Layer 2 of a small transformer language model trained on English Wikipedia (11 layers, counted from 0, width 96). Numbers have three digits each and are written without spaces.
In attention head 2, each number of a token's query is one row of weights dot the token's vector x plus its bias. The head spreads its attention over the tokens so far by the softmax of query dot key.

Query weights of the head. A number n stands for (n - 500) times 0.0011.
q0 (bias -0.172): 684508388461440546506313479739666665192494402492701746385522587437647340575543548515508427592805649529765480232248392539788450643434324589270608462427349272375440588568543359658630466375347590365591389505423619447231590424492543367718567788656388642571308448512364499535506394446549314742
q1 (bias -0.174): 634427470454583444373624514521688567291378556674509427212485543593533532678406632464422431651719542332535517619490533647528461273374383634410465482434499565304425639647545434483599573633571180726504616424451449456412684373493585428603507575563612547388376548431485406417563306105657477640
q2 (bias 0.085): 554596495511476490597436316522392574592563496642362463584548690437502380264471512510501556650397420628211582477583562372401675494462500291427432575506583542536589524320496476448380606555501497535323664496500560486547669500530610567461483583463431561435488660433576499301551383525557511501
q3 (bias -0.091): 194393434500590489378376443376318619639511658624306590453555351485583502514320850457577544566263484591311591725574712358453674492614378619457363386420449604550496438307379426381525592664556307745631693467707556324513447449273395524412429386616648556402361656621542608439551415510449585420
q4 (bias -0.015): 545554439374559428671408528616416488308429246443563558572427607474325529366594312403508473498542535337807453491519394538593408387571424453435661393648431502369568546431445412461558604358516564446642469516469681440538499544515546441477531392560362656612603420552441653400645615528493475575
q5 (bias -0.199): 514407493716493563426318556501649569397453497442663542314309572819405421637401471474319363543658585414694472395404266802840301462609540706211547585362461437198503516770341462353340583380519345501628377656486458470332433429638594474971600543576402724530457503454459479548381354491555426683
q6 (bias 0.008): 614493419448532490696470417516727470465577631448564500510429565262406423551562262569422442443531854470444433387588618469493401587742526567546649448522632469446365389591502751625589670259515536477330301413333380284627680541380520331548565572603292473515613499505447411688467441548561589484
q7 (bias -0.025): 570501547538353329597503580744593506416499372500618567309461472523411405638508442568400371726676522367650490382312519701643436401628499522491674502430624433275434486507462655576413499422576503384442416546310539659547583268444589493674433554491362481581415356492483638646345372618646399600
q8 (bias 0.165): 584655725294532526632659341517397434379655487495264230549442504240573452424506419708523561461538428710383573637564547389303582463398452259507552591474638533701466574336465456495362533585531465447505356473609372481544506591481598620385589475308372605517596567512514679645664549534449565292
q9 (bias 0.061): 513450463609484518522663554475395526548471489540384476621735404376453399590472467410630594421379516576318535660602434306413712557490467426414443638667546414618579503320511525366366538582463452379482756467587382591395438555455482477357438562504498477445544399389604602686499544450539633459
q10 (bias -0.188): 756456315578696594579442557648496748412628336424744660517500616621509356508461470304319596445579526457751555269428613746598176555617532838184630575429474380281598530700449470596413532203455342383404326339301407645461477280451641624756502545610479604430437468452406381486369275418621273822
q11 (bias 0.106): 593505547322468453527623394586358573685340432410370380588677431382406498256433528648552583539300595546588566430422581548382465614522474402495623474710602426623410536436523512425447440589402768451449455400504373437454581497337575507536554435426478453550553457413633496552480599600302618563
q12 (bias 0.016): 460553586365519574732617577529427558490430416457617434691492548438435429410452327565556604376638583509490561422650527523577379377649579388531558457588320446557458358357407552650326456560482440410519342486544352395449590502677448461436565408540554448635563372474562465583382666428500565451
q13 (bias -0.139): 558484345529437490409529541537636523323549535619509543466382530582321383494482584591275563522503380460521603456416499617702360468536494530460458251482520428585422525631443335647456397605554372535413441398422493645496479367480498507652395655562541712487519497391441493369575507517509451664
q14 (bias -0.101): 554656554307384573716401525563480627350535389357688551301634618490467389592525442727292445464753596485750313389257466545614456564511524584320595557480516311489352465608591500643373475313446469443426412555282627414424664655457567383597561658664611743374503384436361433640449492258436441604
q15 (bias -0.154): 442450602555611546115542539458443505510483542736515492275405541704496534624310563372607334334512316572307584643385582645477491387412633866444357449235593484415402520643389561321609490662374489717401612466596443657409374469585471348575512482523519575426487634470405557394603421443481417657
q16 (bias 0.118): 616737428288411608651547400497429349644689405457512422719498518188552448457592278690392405386441725566534474418462646332365519263463655313670599495566704356584778677517750726350443467209501502203535435438481361411367592628518439519561484647412371532686528400560520561684304478581221614498
q17 (bias 0.000): 349442455571468479389353589272505587379624539574421424529530552631373446520416442336612498581427462489321585682641471493468610561437482636453449350553369711480595461469524482663455438566385549736500611452660466492351363444499272507345560415544650462478563529634545459470650408615552529309
q18 (bias -0.078): 419495392587465472294427480477604555480439575618325542387586454532422421570306570505513478578476294721383634748514452688539493433387378721348557610548367438396432473565445520480609425711576369586366622637696525612439342290572595566566392414507542620333554583424500541358630373464660372489
q19 (bias -0.061): 340467658759433360357495432349617381436488662563419449469467467755519618514288512381642331582452287525239514520547651491607584511519392624568391546593463592468360405465457469566448586736611470740446546414636323533437392442584437478508317574537522532351548518585550681336624419330524731563
q20 (bias 0.158): 571400647368418494674511524668607443491506369351631411513428517352445430485680354706365534612514502359759326258686444476548404581615552348488579496659627358425446568450643399759475543302482487292586406411512355536571459488559400465470492549394511551710496435451440441799517649592483526546
q21 (bias -0.070): 605369564359492640603415507770454385459309403553688530393392451348385512219482472507449547495857646467654451394456360447459453396688633468546713531430633540337374570635491594695569601252438666348359478726258564450526442580488639381661615476698327579430529331402339609451398618505374593533
q22 (bias 0.082): 677415560315433545693408347716639533488415328424423597437543543571429511429536201700546463463478457480428446550543423283582505324674475332707707627405425409461539439488550590609428383362500545250572369587442642515643494404415477513665739526393476480551536271469498528631574642583561555383
q23 (bias 0.004): 374461454614621549422550624566377701435270599348404616444649550524400607527490305394577555497402316545464763478447393393603668519696550742639543594462588607529425249444546449526498507569460587565559449356556589554551412536684507585344338379573493486519624615560389640273437443329483386457
q24 (bias 0.104): 473486527478322470563438616521486504514565390496412549664551519450435499333428436646500393453561451621482572421559490425427519584345547438478603682557617447480679482402649434613468433643530566263507526419463463352510475650507405483376444311547554499542530518577557563510331492534435579336
q25 (bias 0.098): 434606408675473600615509447436419402428493407501427456773530481433433290466652603442574376367523409576544459610656503591451836434427524243514368477557616482528396540370557349591445485514520626499534482476634588514542432485577523570441149414517479257565662626655316569427323586557480543461
q26 (bias -0.119): 443460341677616454594347631543660681560473436323620506367489537679632366739634429416411532366547483514534415357284463632652239489652354610383518527472455330442582631675479397500712519480526497455647580468338497530470532246609486222881419491499511465661618539330483369513494410430556363569
q27 (bias 0.082): 452544380479843550539495614482672400454467584483451487562440402470529494526522426582352703463617484396478580549395421484567488487518420532398456616469539566300474354424569275468507564505664647463409492648549547668616390507428449538591496506426675499461434331657564641435408561419538618301
q28 (bias 0.067): 629503618452548543761364495753642470351496333309632501595457346326450266527509138614490494506572573468527420288628382418449571559664608347440566615508461453529503574591558553482449496358595725319543410503290613546539661453538303431621646502501486378686333505337424459739409631584342589609
q29 (bias 0.118): 432460432606456557494546596565463419499786480436448435643568386434312371398439434577553532500403393574390293290556465373395557410499521476566596560440617437701476574217576467582454411518562518351541553417461403503511662505534705689475606485502462337710498427395401395506518613695589581459
q30 (bias 0.064): 580481695583581464533533468440601538443730375438313434422374646445642330489676389460396473632485485559551636440500422349436433732589403497507534545476530478479396594512593615472526437524529538565463215581476442562624523548506287479460425597478557573472721514444600423471431374569446277709
q31 (bias -0.156): 569549425582401450419377514540463590377415595518522532389470727503430447693409703375509541600414448671574651497482700546490337459372428656389516562455428447632389459679494486588400561451441355579747500380423427544372523596550435367506254539722533781347371541513523259676636392466675395522

Each question shows a short text with each token's key, already scaled and adjusted for position as the last token sees it. A number n stands for (n - 500) times 0.002.

Then comes the last token's vector x. A number n stands for (n - 500) times 0.0077.

0 "in": 687770436504397740497465283410864337415686731754250525617562342487390508374354791538326408473777
1 " Cha": 712775369509490799559527263397899313418690733790205479527559307468389553286318788481288320445796
2 "mb": 711791401545444841521468256384933341453751743759210476567568317549393438351304782415283294421806
3 "ers": 755806345542480824520465293374925324433720690814288498500572283499357510315301754528273305431809
4 " |": 737792342509447856469483281389861327376712709788250480556538347425347494304332816466268359465793
5 " 10": 769753352540407804447485284402872325417752755828243462569533297440383474366317768449231340429839
x: 461317368705231402188478401169358503598579576355363286373432619339519797624473452664692573621250373461552396486426410604510793249404434817424490598629444650421394676296405437446441574589740584709561574592724626742589511400530423634307488307592523660532601708639395540535296466454571267551
Which token does the last token look at most? 4 " |"

0 ".": 689766454515393755499461299415871341402674727733261527613549341455376483370346806512284396491791
1 "\n": 747820373521450835513481276387864313442744724764214477563612344444381448339277827498225357478830
2 "\n": 744830369530447838490500274381866307429751723781213475583629341436385452334281814497213347474833
3 "W": 742777355514465847474501245429875296455709675824228458545621282441357501327331807433289335454836
4 "and": 740818398546437874495523257409898288476692690797199438580637286510354501306345804492286320425797
5 "er": 786863386539432849482474283411904350433712689830247461565621255496365483336324751504266298456826
x: 276389523586229501186545525334331600580554770448373313294584667463620572627520554710606482612276404463425282484303466480570610428300524816417533589558344684442554539342340278468399683419798586739414686506795603568724395475562375565315461231474441628549691631747439510533292459579555285582
Which two tokens does the last token look at most, in order? 2 "\n", 3 "W"

0 " club": 678756448490387728494459285429848361410666732741269531610543344472374495379352776517315408478764
1 ".": 761720401509427875548517306440841376419738690757311485546588291439369449362266815458273353470839
2 " A": 688818327518415845520496309430849363425665725780255436561577346468381512347314796475296359418844
3 " former": 707748347514424875445506333447845338363715748807268497578584365411400464317258744440286362476830
4 " ": 738806380538442862491474289406883341387722709799263478579570307454360470327283758488248368445796
5 "te": 754816400567429837490506296421880343385716735795211446601585260499312434324306804516324331448771
x: 263271447473200332246436495203460585608442791387380250386470604446518703644519641634476371489249335513603428591438422459520759410405493856565517508484324653373538649247400370534380566407676659619539613494817555692679482540606499524427536388510456633372733860690408425547262489577649337586
Which token does the last token look at most? 3 " former"

0 " do": 687754438495383736518467276422858358411693729752244537616559340478368498354350773524307407485790
1 "cu": 700765379534457857537504244410930313369698751793246476492534259530370463302295807487294332439810
2 "ment": 743820381534430834574518258397894317410766738780276484534597285511338466349290734501302339389831
3 "ation": 768834332538438859516521260408897359446741719781267463555596266494329506336270722540274375418793
4 " are": 741751377497496844497487274409855318408761690807196477544599324448305526282361765431267372485769
5 " sub": 716805396555440845481529268392895309334766701773214481579590316445336465315305744531259381443795
x: 317383461559252480266533456157451545552557753323338331339494569481533679453717533579621458517235418611471461383491460544563795409352654896613495688674292581353438538333326291358465460614721572802576654470733606608581530425547523541313518327517317673509606689640484441688208408457569278568
Which token does the last token look at most, and with what share of its attention? 4 " are", with about 40%

0 "s": 674761437512391741500460286415871338417679727749256532619555329499387498368359790521310398476777
1 "ia": 764841336546472858546472281438868321436708779789268473544549265525397470305309807503235331403814
2 " for": 792752378521483846519527273422928355397743746781253491565589339421343550336368785465270355478868
3 " a": 716800303542422888489530319421855361386683750808216434583575332496371509336299816455251379439864
4 " ": 760812375550443879484486279405902332390739713798229472572569293460358477310287773495242366447813
5 "gi": 740837428593453861544486273417904345410777729810253487556616273504356464269306727481280346435860
x: 366262477527186539346520522211449474537532690349390241399471628391553654630566613656600378531302403545523398530392409564598651485396620826623470651584277549340581508271290338472444458506757531846581735447800572605686286405579506627308462346420432742283617781665488449596299385609518430588
Which token does the last token look at most, and with what share of its attention? 4 " ", with about 30%

0 " or": 675753433509397754505469293409875350403684728744257530624554346471378502353356778517293389480790
1 " will": 669694312463460822604489282406873363484755674777239481508605331449361542268316720453247348550846
2 " ": 750802376531435864496481293412896340393728708786254466554548296464364476317283768490242366454815
3 "en": 790829340567430863523443318396884355415709746797286437572591276510374453328306747482264329425850
4 "h": 733808371574443881518476300397914336458747736793248439527590294479361473297318746467268338398851
5 "ance": 752826364549403861503523288428899326417723718829246467578556256503348525315298744562264313427780
x: 335255610568193336282557522257452435625560829418333315414496718515430619591525538679626481620337282552526384485347406547467710419343434851508463676524288573376523622326320354508429553421646447672550703375732625653656558494622424594433526296413466641463748839782491349554327481475487280549
Which token does the last token look at most? 0 " or"

0 " m": 693754452502390745485458290419863352408685736749260530629549330490391492370346780516300403481770
1 " |": 758792339475435862487477272407879342401708708793279470529530337436342478292331825451283353483805
2 "\n": 750812380512452831476484279402857335448731741771219474554614355441380450351280814484230365465822
3 "|": 712804357494424870504503215401866315418710736766204475517588327420408569284298823475259325501814
4 " ": 782805387529440861483491275432907328400738701808247474579579289469364471330299776477243372444818
5 "ja": 772798394552424860527499250467882319406726742823217482582630290519429488311327774484273324399809
x: 361209392599252356203507596353412546577496651423404133418495673473512626661536642690558421543244462604461312585370402498434575492342511795545453621509311635327503527340318376478381523371755642751548651563803565577710517489658401710342498272461534761428653632817493474464297404527508389666
Which token does the last token look at most, and with what share of its attention? 3 "|", with about 30%

0 "ig": 698755457507400758504471266406868340401688741753253527618550344494381509367356772517312393470781
1 "ible": 752787326512434868515496331394914283441717726793267474567581279523386493363288732520274330439806
2 " for": 788747380523494835502510266429925345397743740776239502564581323421339560341373792461259345476855
3 " In": 714808348544461859518508252415891323362709715777223470587589306426344521368335795521302365451835
4 "d": 732833374534443845465485266413932334434744730779195426577605285487362472341338763497277276440883
5 "one": 778797334589497837463491222379853330441697723835194469573585281512389512274290776515277284409779
x: 339300441634140489168546508248389478624631662402199228353620607489456524658610561687556489571299373465479421492461504529557677293300458804368456610483381677360438571282409406483415632444603555709538686490664561696689504490583465579383585303478584628382711910872498456608391464476471291562
Which token does the last token look at most, and with what share of its attention? 3 " In", with about 40%

0 " F": 674757462527409754498448294415869354422659738740251529626541340481389509375361791524307397482769
1 "is": 745796352584474852580456282413918311475679707776271478562565278517403421275320791501293310463810
2 "ch": 720773296569487856477454263446937350450689758771250464529555290526369482358277809530303304439816
3 "er": 775835372549454865496465286397916385440703733792266461525580283510378473354304749517294305464832
4 " form": 724792415541432820475555285358866308409756721800255466569599324491356442346322747445292375458802
5 "ed": 724827375484415896432526329409934307442766690831236382622596268510359489368330753597296317459760
x: 307413548573187399203489467174427513558582731375419445250511682457575785696582441682622443624273314535555311475437444577561660472332409791506488633488355702572574669241324297514462506401665518708499627475719558658619464492575456480330486214605389647561665801745425417430297468523553325597
Which token does the last token look at most? 0 " F"

0 "55": 683759446487383743492466286420863352404672740741262522613536337474383490374340791525297395478762
1 " m": 756742356515485843513464322417850348430742721835315541583603281522437495375276789436294387424788
2 " |": 753789338466433852482470268405875338395705704792277460545535339439332480294328833451277359476802
3 " Paul": 681786416525386875556509252440878353416706726768269423554611307440386407327301819487249380413834
4 " Wal": 710742366523420817528477238378851356413657706795225435544598331459370507310336828484260304415801
5 "ker": 747797392561480860528462246423873307369671744815270449522592287489331502343282759467265320387820
x: 266255477599233415152614542354418535617540753495225186349550620569601578603516577736577489637321489505466311492337463569524647442279519723476523628554234563440482641277379342482398552383684612811492513535688604599691402547548422636446477196534476688494713730737416480510252325613600418555
Which token does the last token look at most? 4 " Wal"

0 "s": 674761437512391741500460286415871338417679727749256532619555329499387498368359790521310398476777
1 "u": 737855380522444887553431291403873332410744751771255433508547265506371422312301789492287357452835
2 "ff": 727786371558453884519437268418922359477748739788266482528580264498373444317301785496308331405796
3 "ic": 751813374534431817511494294421913321412757737772269477574557280520352454332307762501276315384796
4 "i": 771813390565432885511457289427887320448730743807231444585578286512401405296295767490290350408832
5 "ent": 770835375551437874514518283398951325426718720821230476576592275531333469375350702477314304425825
x: 337305509630205395139570604193375541547574829303366320355513673399593663646495596634570567601337295506559307496303353583578643369370429705546528680489274590476614609326274375522416592462684614700424639465718576715619349472512417550345471345498488714533685780765447393540350516474596422543
Which token does the last token look at most? 0 "s"

0 "ll": 693764446521387758500463277403866346415686752740258524600551330476370492376343789508306401471774
1 "s": 757801359528472822545462276409950342443732704793262471536567261538359461317293786486274289444790
2 " |": 753794346495437867482487276392874335386717720785266469533535343432343482298327817461271363464801
3 " 29": 755743361528419825454486276428889369418721779808262472523500270443357449335293755457223359443831
4 ":": 796812379531443879509500300422890346366728739767285474562567327377295428321323819459225355458822
5 "22": 748783354539462851434513235453900340423726740788246479558549293447389478309277775493266321428817
x: 423343542618290462192519474358407480604591641326316178254498635341545630522422556688697536512209371481551374521398435633600707422349443886502455688525352717375415667379329418459452410449679555754594726492661666684682482426538412681405445346587601661531687775647365505509216394479525285479
Which token does the last token look at most? 4 ":"

0 " 4": 684757447499379756500460284415868353412678746754250520619541335463374494362351790513284399484776
1 ",": 783725396519451872548471278393872387419747714730240516549579323429358430348296807451209350484832
2 " 19": 755790394518417813507455268399913382441741750778244492571518314407334453337293786426277348462842
3 "01": 731787383527480810488521250442917324414735708786288496575552288455390490319262773456283317444851
4 ",": 776752377530446883511481270379868362401752717760232505573597327421342435341299812454208342471851
5 " by": 763770390542480852479509277422932320390757712819237496645592359419353532346364777449267317478915
x: 319301568578218464188517450122529561639600784376493215238449535529606657495604544645595492519251446562543336532344420506535660322290504686533415774527385678455429562307395333407449602567793592781459689602760469681645539475541585614378496266470290658532585706617474554465376475460574263583
Which token does the last token look at most, and with what share of its attention? 5 " by", with about 30%

0 "ally": 683768424504376768498467283410872342415695736761248530593561323482366493358362789520298405479775
1 " ": 758797387534444860521468290415902338397732709789243477550552290474371480326284784482246368452809
2 "self": 738794377534447872471478311395894339458794730820254516569605295470357433309272755508273321498833
3 "-": 731781382584394881525521248448915275383748714758228494564573316429368486316294798486254328465836
4 "s": 741826351560460824512475278403952326417740692818242468566587253510342477300303767488251285456812
5 "u": 722880381565435885521428300396866315392750742796231436533567255486347437301313779480252353444843
x: 382339482589139467310488457290399574558573706438515268393478539385525627682627563820494424547221383573484360549434519489575679449410585793474535537545317679287501525172212353504463443435626639810487737454903570635611375456648439662424426312562417707459543789714545481496354457477509272508
Which token does the last token look at most, and with what share of its attention? 3 "-", with about 30%

0 ".": 689766454515393755499461299415871341402674727733261527613549341455376483370346806512284396491791
1 "03": 737778379513454802510503265464887318415722707784307485550549295471402460357254775468265318453836
2 " m": 749762359525477850490466320400848335423760726836305522594610286511438488368291779436267373422802
3 " (": 735774354548439867500494286399862323386706723815274487558574376447342483310326762474268346492804
4 "+": 729805344551462818517507239416868294371735688766297484539566332443346469320264790475215381428798
5 "0": 741823363548456838481527251442859360396729726802306458586552276465322449317270771458224348452809
x: 415234453626258358210536513315377459626592681418370282289466584448606591501458528648684532535341356452532379597509423599569767369423504964545443659598332563400478628278403362490402500385632669753644580449789638752703470482520412610336520338517564682469670796598326443588253392428504224437
Which two tokens does the last token look at most, in order? 3 " (", 0 "."

0 "e": 688754443512377737504457294428854354423679727747252531605548323489383496366362784526314421479773
1 " |": 738790338490442855497462288409866332400702703787277478528528338439351475302333816459276361470788
2 " 20": 759776358524406817468469298409881360444735753803242484528509293442393447347333771461229377415818
3 ".": 770740397525425881517516298450864354419749695783279484553606278438357448358286822466255365461856
4 "79": 747793368541420829488472256428880325408705720766285479538540286469355449387275777487254342431832
5 " |": 744802347499433850464471284405867327384712702801261471555548331425331483295336812454256363467813
x: 358292443623214413299476455257522467622586668464480396216451652410451700609530461694604627546371344529537365539479405431623733349284651794465404761643391724435506594212289377457383513457863588667564550444701533725581484404528528539400463273598428592521566861664463587454283323450575276510
Which token does the last token look at most, and with what share of its attention? 5 " |", with about 30%

0 "-": 679761444519387755501457289420876328399668743729259531613538350467384500367337790507294393490794
1 "year": 699762339491438895462492274445939323406706696795243450498591321483348462355298783549296332489790
2 " re": 785804386534428835506505283418877344376769724803259476560602329448349443287314782500283375470835
3 "s": 751810342545468823523476281409955340431731701804270459559579262516349464311293761492262292465807
4 "id": 724838367534443879489503282393893307497718740779247421594588262512339422323325743458274339403800
5 "ency": 749835346583489885536507312420922325418729722825273482570580268488336546347286719529275337429779
x: 332291544537206327211546529238470538610557860334416337339455668519486549605553616747732492630331279604447331443397503552518704390342465712557344722557269628374505623341332325489450558470637578692499549457692614687620376440617438626435442373408488723475783738659455347603331457499549278628
Which token does the last token look at most? 0 "-"

0 "cu": 687758441492398759513464262412874350412678742751242532608543335494380507357350803523320396474777
1 "s": 765793348518479836563481265409980347446732713784252474544563266550375469317299796493286292466804
2 " ": 779793378522455878516484271414923344412739725784239479557554301484380468333287788496262374455811
3 "th": 751805350544453896554522288429970363471726737798232464584593295520378451349305763503292297415813
4 "row": 783756347568435881500483232410910347405689812799237422514548280543346496324295739494242293427821
5 " |": 743794340506444870477497272386879337379716717781241482548540340426337498293330817469272361470804
x: 352283446629184448308465453275518462603585658465464386212448633415456705631513502676607608543395343563558386526454421414623722345316646784476385759682378733463511588201276357449437503484853560666585542441695513731567499387511507533404452274615425587519557890694464583445286334435566289504
Which two tokens does the last token look at most, in order? 5 " |", 0 "cu"

0 "ed": 673768444501380748481471311420867340416687719758259512623557324494388497374368786542312411472761
1 " to": 708728373510426849594478295395910384436745712796282477547572354414328497320324776475260316504851
2 " a": 705801301531417875495524332427842369388679749800225432576571343496376503340299816451249381441859
3 " per": 743750364583448850548532262381881370318716695805252511590568313445361430320294761468258408466815
4 "man": 745804381549449867516460264410862348396712765819247451514599255467350492265286749492248316415803
5 "ent": 758846381568429874512532285389945332415720709831220478592596271520336478352359681480297296434826
x: 346268543630222376125589597194352514547559837299342328384525677385590655649469610654571544575324302526522315514285363559544656377383425696567524658488299590496628605302295384513425617466708634710427662470698565694631340476521422559369468345497489711526671784771455394535347518460576438533
Which two tokens does the last token look at most, in order? 3 " per", 4 "man"

0 "re": 678761449504384733494463283424850351415681727752246533615556330487381502371359786535323407488768
1 "tt": 704749353533466839538481272402901320485703708808255483516591252528420461347290757456297324380805
2 " Mor": 679791359532430829527450262357834373425661753785271466514580303488382485351316763445237353409783
3 "se": 745834381567500860466525297431893344415728765809245481544575240505344496333301742509315351407763
4 " |": 724797345525439852461475290393857334376710702794257478548538344417335489305333810469262364461791
5 " ": 746815385556442853472460291425888338400727705806242481566571298460353469335296769489237376434804
x: 342404344676230464292509441231482552568575695390382292348351589477500698604509461683649611573232297470633373551500514527481860398296636850484492608626244599462495603379326344473407489541774654700460552562730609622620427472568478492333513282464428684571557726709435573632238340398544218538
Which token does the last token look at most? 4 " |"

0 " |": 682766427493389751481454293413863333409660737742258508605539365462384506351362801499292394491773
1 " Gold": 777717339500430831514498254447848349435669721811235470576613329481378540364303779542319339434760
2 " |": 751794347469427866482487273397867330384699703799279458550549342422341494291339806447267353488810
3 " ": 773800390510445856493475279434890331412718705798250469565578296474366471337308772484246377446811
4 " |": 756801351480422867467491270399869327381706699807270463563559331414334495287338802446258350488822
5 " S": 753823373517455842504486274437896343434679680828252477596620288472371521329342777488273349422798
x: 425361270637166429271456536123416552599571760382420408259444633486464670601500525765597571541289441515491397542385547416488744455298563733573388478566410708412402595288447341516337530564780574689569575570748560663660374552569344599473607166426372782529608644648458556577316312468579296645
Which two tokens does the last token look at most, in order? 4 " |", 5 " S"

0 " |": 682766427493389751481454293413863333409660737742258508605539365462384506351362801499292394491773
1 " S": 760800383496467829541473287446897354449672687810266484572600290493391521344344787484294351431781
2 "C": 714836361486509808499496272413883327479709684760247457533561299470336491299332833476271334420817
3 "O": 781812346534460859466496268424866344416757717774238465597577306487373492343355764470321348445856
4 " B": 724783396505459858525487282421863301431702699808221435575587290462379522335342784462281366414854
5 "ru": 748751353554430846488448234433869335383701745824236435580553277528397456309298769502248268479818
x: 400355491513254345273470500287393372579605681373432291437475650463505631666588610718451385500083436566470439534385311512575729378445514774465579568442406722308449648295304328516334454435668626806517769441792528566701456453611531645347487330600583673471575752819488462511321356536559309675
Which token does the last token look at most? 4 " B"

0 "ve": 688750443491383736506475271419851348418699727758247538615559330491385508377360781539329421470768
1 " that": 730762397546407882555522265419915402429747671771251488585592304420372439354260773451266383520797
2 " the": 719822386496404839518547302410868379411695726790177453559585335450383509320271790437267378498858
3 "y": 755815320563438897522493242444909331438728736773233461540562281494337494316313771533258292410819
4 " have": 726758388506470864500496262403889321419761675773202486550567294446304497309351762441234359511808
5 " no": 708784335547421852520518299371860390366736713815180494574562295451385543280331746452266381459796
x: 390391417598198412259483521126427464616540713323385242259496580468483737552572644619583516445403397655566342443568479359508676340431556720381435636567287577356504467427430415417388623477759658745404789518830559554557590436666479582308451354490479669608695756775523523638245374345562292553
Which token does the last token look at most? 5 " no"

0 "ven": 682758437501385744503482283412860350411690731750252523618558333490390515365353778540317403461777
1 " F": 701791410531453889503458296431901364461692720775249472584561305466360481358333808468306347455795
2 "en": 793813333564453875530429306391887353423711754799289442581584282523392447348301759484275334419849
3 "n": 749805338523440829522458288436897336446755742809277416565581267476393473309285804475275300463846
4 "ell": 729769380572454871520497262370889293446690732800244451499575248494376461342307770506260280412818
5 " |": 723793341514440860471482282387861328375713707794260476553542340420339493299327804467260365465798
x: 363296457620214424306478444249518456612581653473456403212443645413441711607529487675605634549375331551557366525471406418617724347278656785465379759680393709461513623220289362460402498469846577668559518448708539724563488378521536546399448286609422574534569890675452590458301322463566282514
Which token does the last token look at most, and with what share of its attention? 5 " |", with about 40%

0 " ": 678774444520393748495445296416875338408680740729257525623545337476382487360339779516277393482791
1 "cho": 725751314545471803492469288450918314461715695760247459544508300520337493333321797541303275484828
2 "o": 763837356539404837524454289459864363467723720776270459547547291504345432326299797505276314487833
3 "se": 756827380541493858469521298447894336427727761798259479540577233503334501336293740499325352426775
4 " In": 709801349544444839526495263430881332370702707769245467574590308415329518372328780510311376460844
5 "d": 722833379534424828474472283426926343444739726772216418564609289477347466343331748484281281447898
x: 241314425651198445301604492122520571564533657362350396284569667318552648596497557680562380558261415535543429542344434587584610493322576872516520561503368734550525650246333331439353487405659580769489672523763507635670422533469454527403550270462419713602718765754356539444294438513619339494
Which token does the last token look at most, and with what share of its attention? 4 " In", with about 50%

0 " |": 682766427493389751481454293413863333409660737742258508605539365462384506351362801499292394491773
1 " 2": 776788393495422815500497293448874356459744731792257457550515298447331461324333764459250366462797
2 ".": 795730399505424880529536287451861359421748696784289478561617282436368451353286817462256350470866
3 "24": 731780383524460833480516264455889355433689743761262464529540267441396483329295795463248341439818
4 " m": 762766354530473852478482318409852337422756728845299520604627288502431496363295769431268372416807
5 " |": 758799347489423859463488273403871331377709700803266465563555330417323496287336809444258352483823
x: 357270456611231405310488466278512462631567666462496394208449650408459679600530483688606597559376346515509378543487402418604726345293640810471406744629392738432513567181288366468383511469887588687574578462689509714611479404521527527412453258615439606530582858677464591438276336431587286502
Which token does the last token look at most, and with what share of its attention? 5 " |", with about 30%

0 "98": 672754450496379728490465293419857355405673728744267524621542339471386488379349780525298403481759
1 " with": 772714373501489810513508267441876316456723734778234504577571334455347541341364812457266331477846
2 " 11": 771726362519395788457493278430845350428762738820253459563533309460365478338303790447256360451839
3 " part": 728818422498458870418502274380836374397742745822227458583600311502353517329304787466288365446762
4 "ic": 745818377527426810507489287427888323418752709797266472604574265521347463316319766495266318383795
5 "ip": 705824409528409843469494245435900263408765679787274462574605294534357443331314790506278341405812
x: 413272509534295470349616445218467460462592790359383480365469575459582533571526543696578426568205433558421332572320354667578679494378629906604544556552308639211544587182275265522379488498678581747609620424855590637609512546560463610280563284495513650368619750721526359554421411505466296528
Which token does the last token look at most, and with what share of its attention? 3 " part", with about 30%

0 " App": 666756458538393725487452289401863357401664735742259524625539328487376513382364761526295401471756
1 "lic": 711802404590465769535495278374878368406687710743297456525549243528341485409289742447292338413802
2 "ations": 735782311558483817541447293409874299434694668786302489538578257519331515337271737531257348410771
3 " are": 715730379500501823492462278415829313416757683796206478559596327443312534296358764430265368490760
4 " ": 729800378560444844467445303429866322392716691792244478575559275463361485332290763482229360436805
5 "app": 705777396634447844492459264391859340413728705751249460592573267529347484365325749466251332418787
x: 425311609515279369242662530180442581550596824294269277439496694429558584575576555586546517522271415544491373435377420598586741424394672872607498476522301543334539561229319314484440493428604572650569521544855512801665399570479553494335431353391439613486502818849377417526369418486582495609
Which token does the last token look at most? 3 " are"

0 "79": 681756446494380733496463286419861354409677737740267529613540335475385486379346782526302402476766
1 " |": 751790338457438853497457276413873335406700696796285462543533333448342471298329832448282357477796
2 "\n": 748812378502459822482473285408849329450727738770222471562618358452384442357280814483230364458817
3 "|": 708801357483427866510494221404855312418705735766206471522590328427408568289299825473260330496809
4 " 4": 767781391518416812490513289440851350428749745817269432576544276440336451336326775441215370430807
5 "00": 760808392523465805478527293451880328387734717814283472581567262465394496337282782447239331399825
x: 350258424609293377211547544266386440629598683328324247287488650405508663619410542685670536595303402437508384499479459638574729338332505819490377690529322574359373617346456472444435486374783564770553600533672675705628446457572335713335524314578558661449739767585409496588268517497538272567
Which token does the last token look at most, and with what share of its attention? 3 "|", with about 30%

0 "ent": 680754457500386731504472297425866349415676725741267534620548336504387490382365761530325410474769
1 " re": 779788388519444839534488287430865351388753725781261490535579327466368448286318778500298377472817
2 "s": 743801338525478823546466286410944342443718707780277459541559272534364459315291765494273289462794
3 "ident": 740800396537460834564490290345906329428681733774258452537555264510361507350281691451289313418825
4 " who": 748761378559401857581461254444885363384703717764289491544560322438332428319267734420232349555860
5 " has": 728760370507491853511483263395873312409758688775239479540578305451294501298352752467225365500802
x: 357285577551177438272579544223437512629538890309520272213491523450545662615658450669679685489323390690620402474487433473487551423322628802507492599520328587442445542311389340525476530439620420691588623473802504573754501467437506585330324191478326671524610843633409609548390313498630370572
Which token does the last token look at most, and with what share of its attention? 5 " has", with about 50%

0 ":": 686774438515401756487458297408878339399673742743267510625545355442362493358348806508281385488787
1 "48": 750772371529442834510488251438884354439693738759269489530508273475390470331296779470238327428816
2 ".": 781731394512426882522526287442858354409751698781295476563604286426364462359279825462261347474870
3 "34": 750770370515433833464491264442883351409731754782283467543536291446394466338288769465239325457855
4 " |": 748791343488435853464482273396864328377711700796269464559544336423336497297333816455263354479813
5 "\n": 736821376527453831457478277392848321427726731782203474575631346427371464347282804485212353464825
x: 369404439604235430206507503200499476530533828458439230277409590367597588604519443587650621553369451558640403566402367471502762358370617622523526643582394702482414632365340285421438535481803518668599679497796573723620361437558542628370515281536244533553597854686548503557306276441458233617
Which token does the last token look at most? 5 "\n"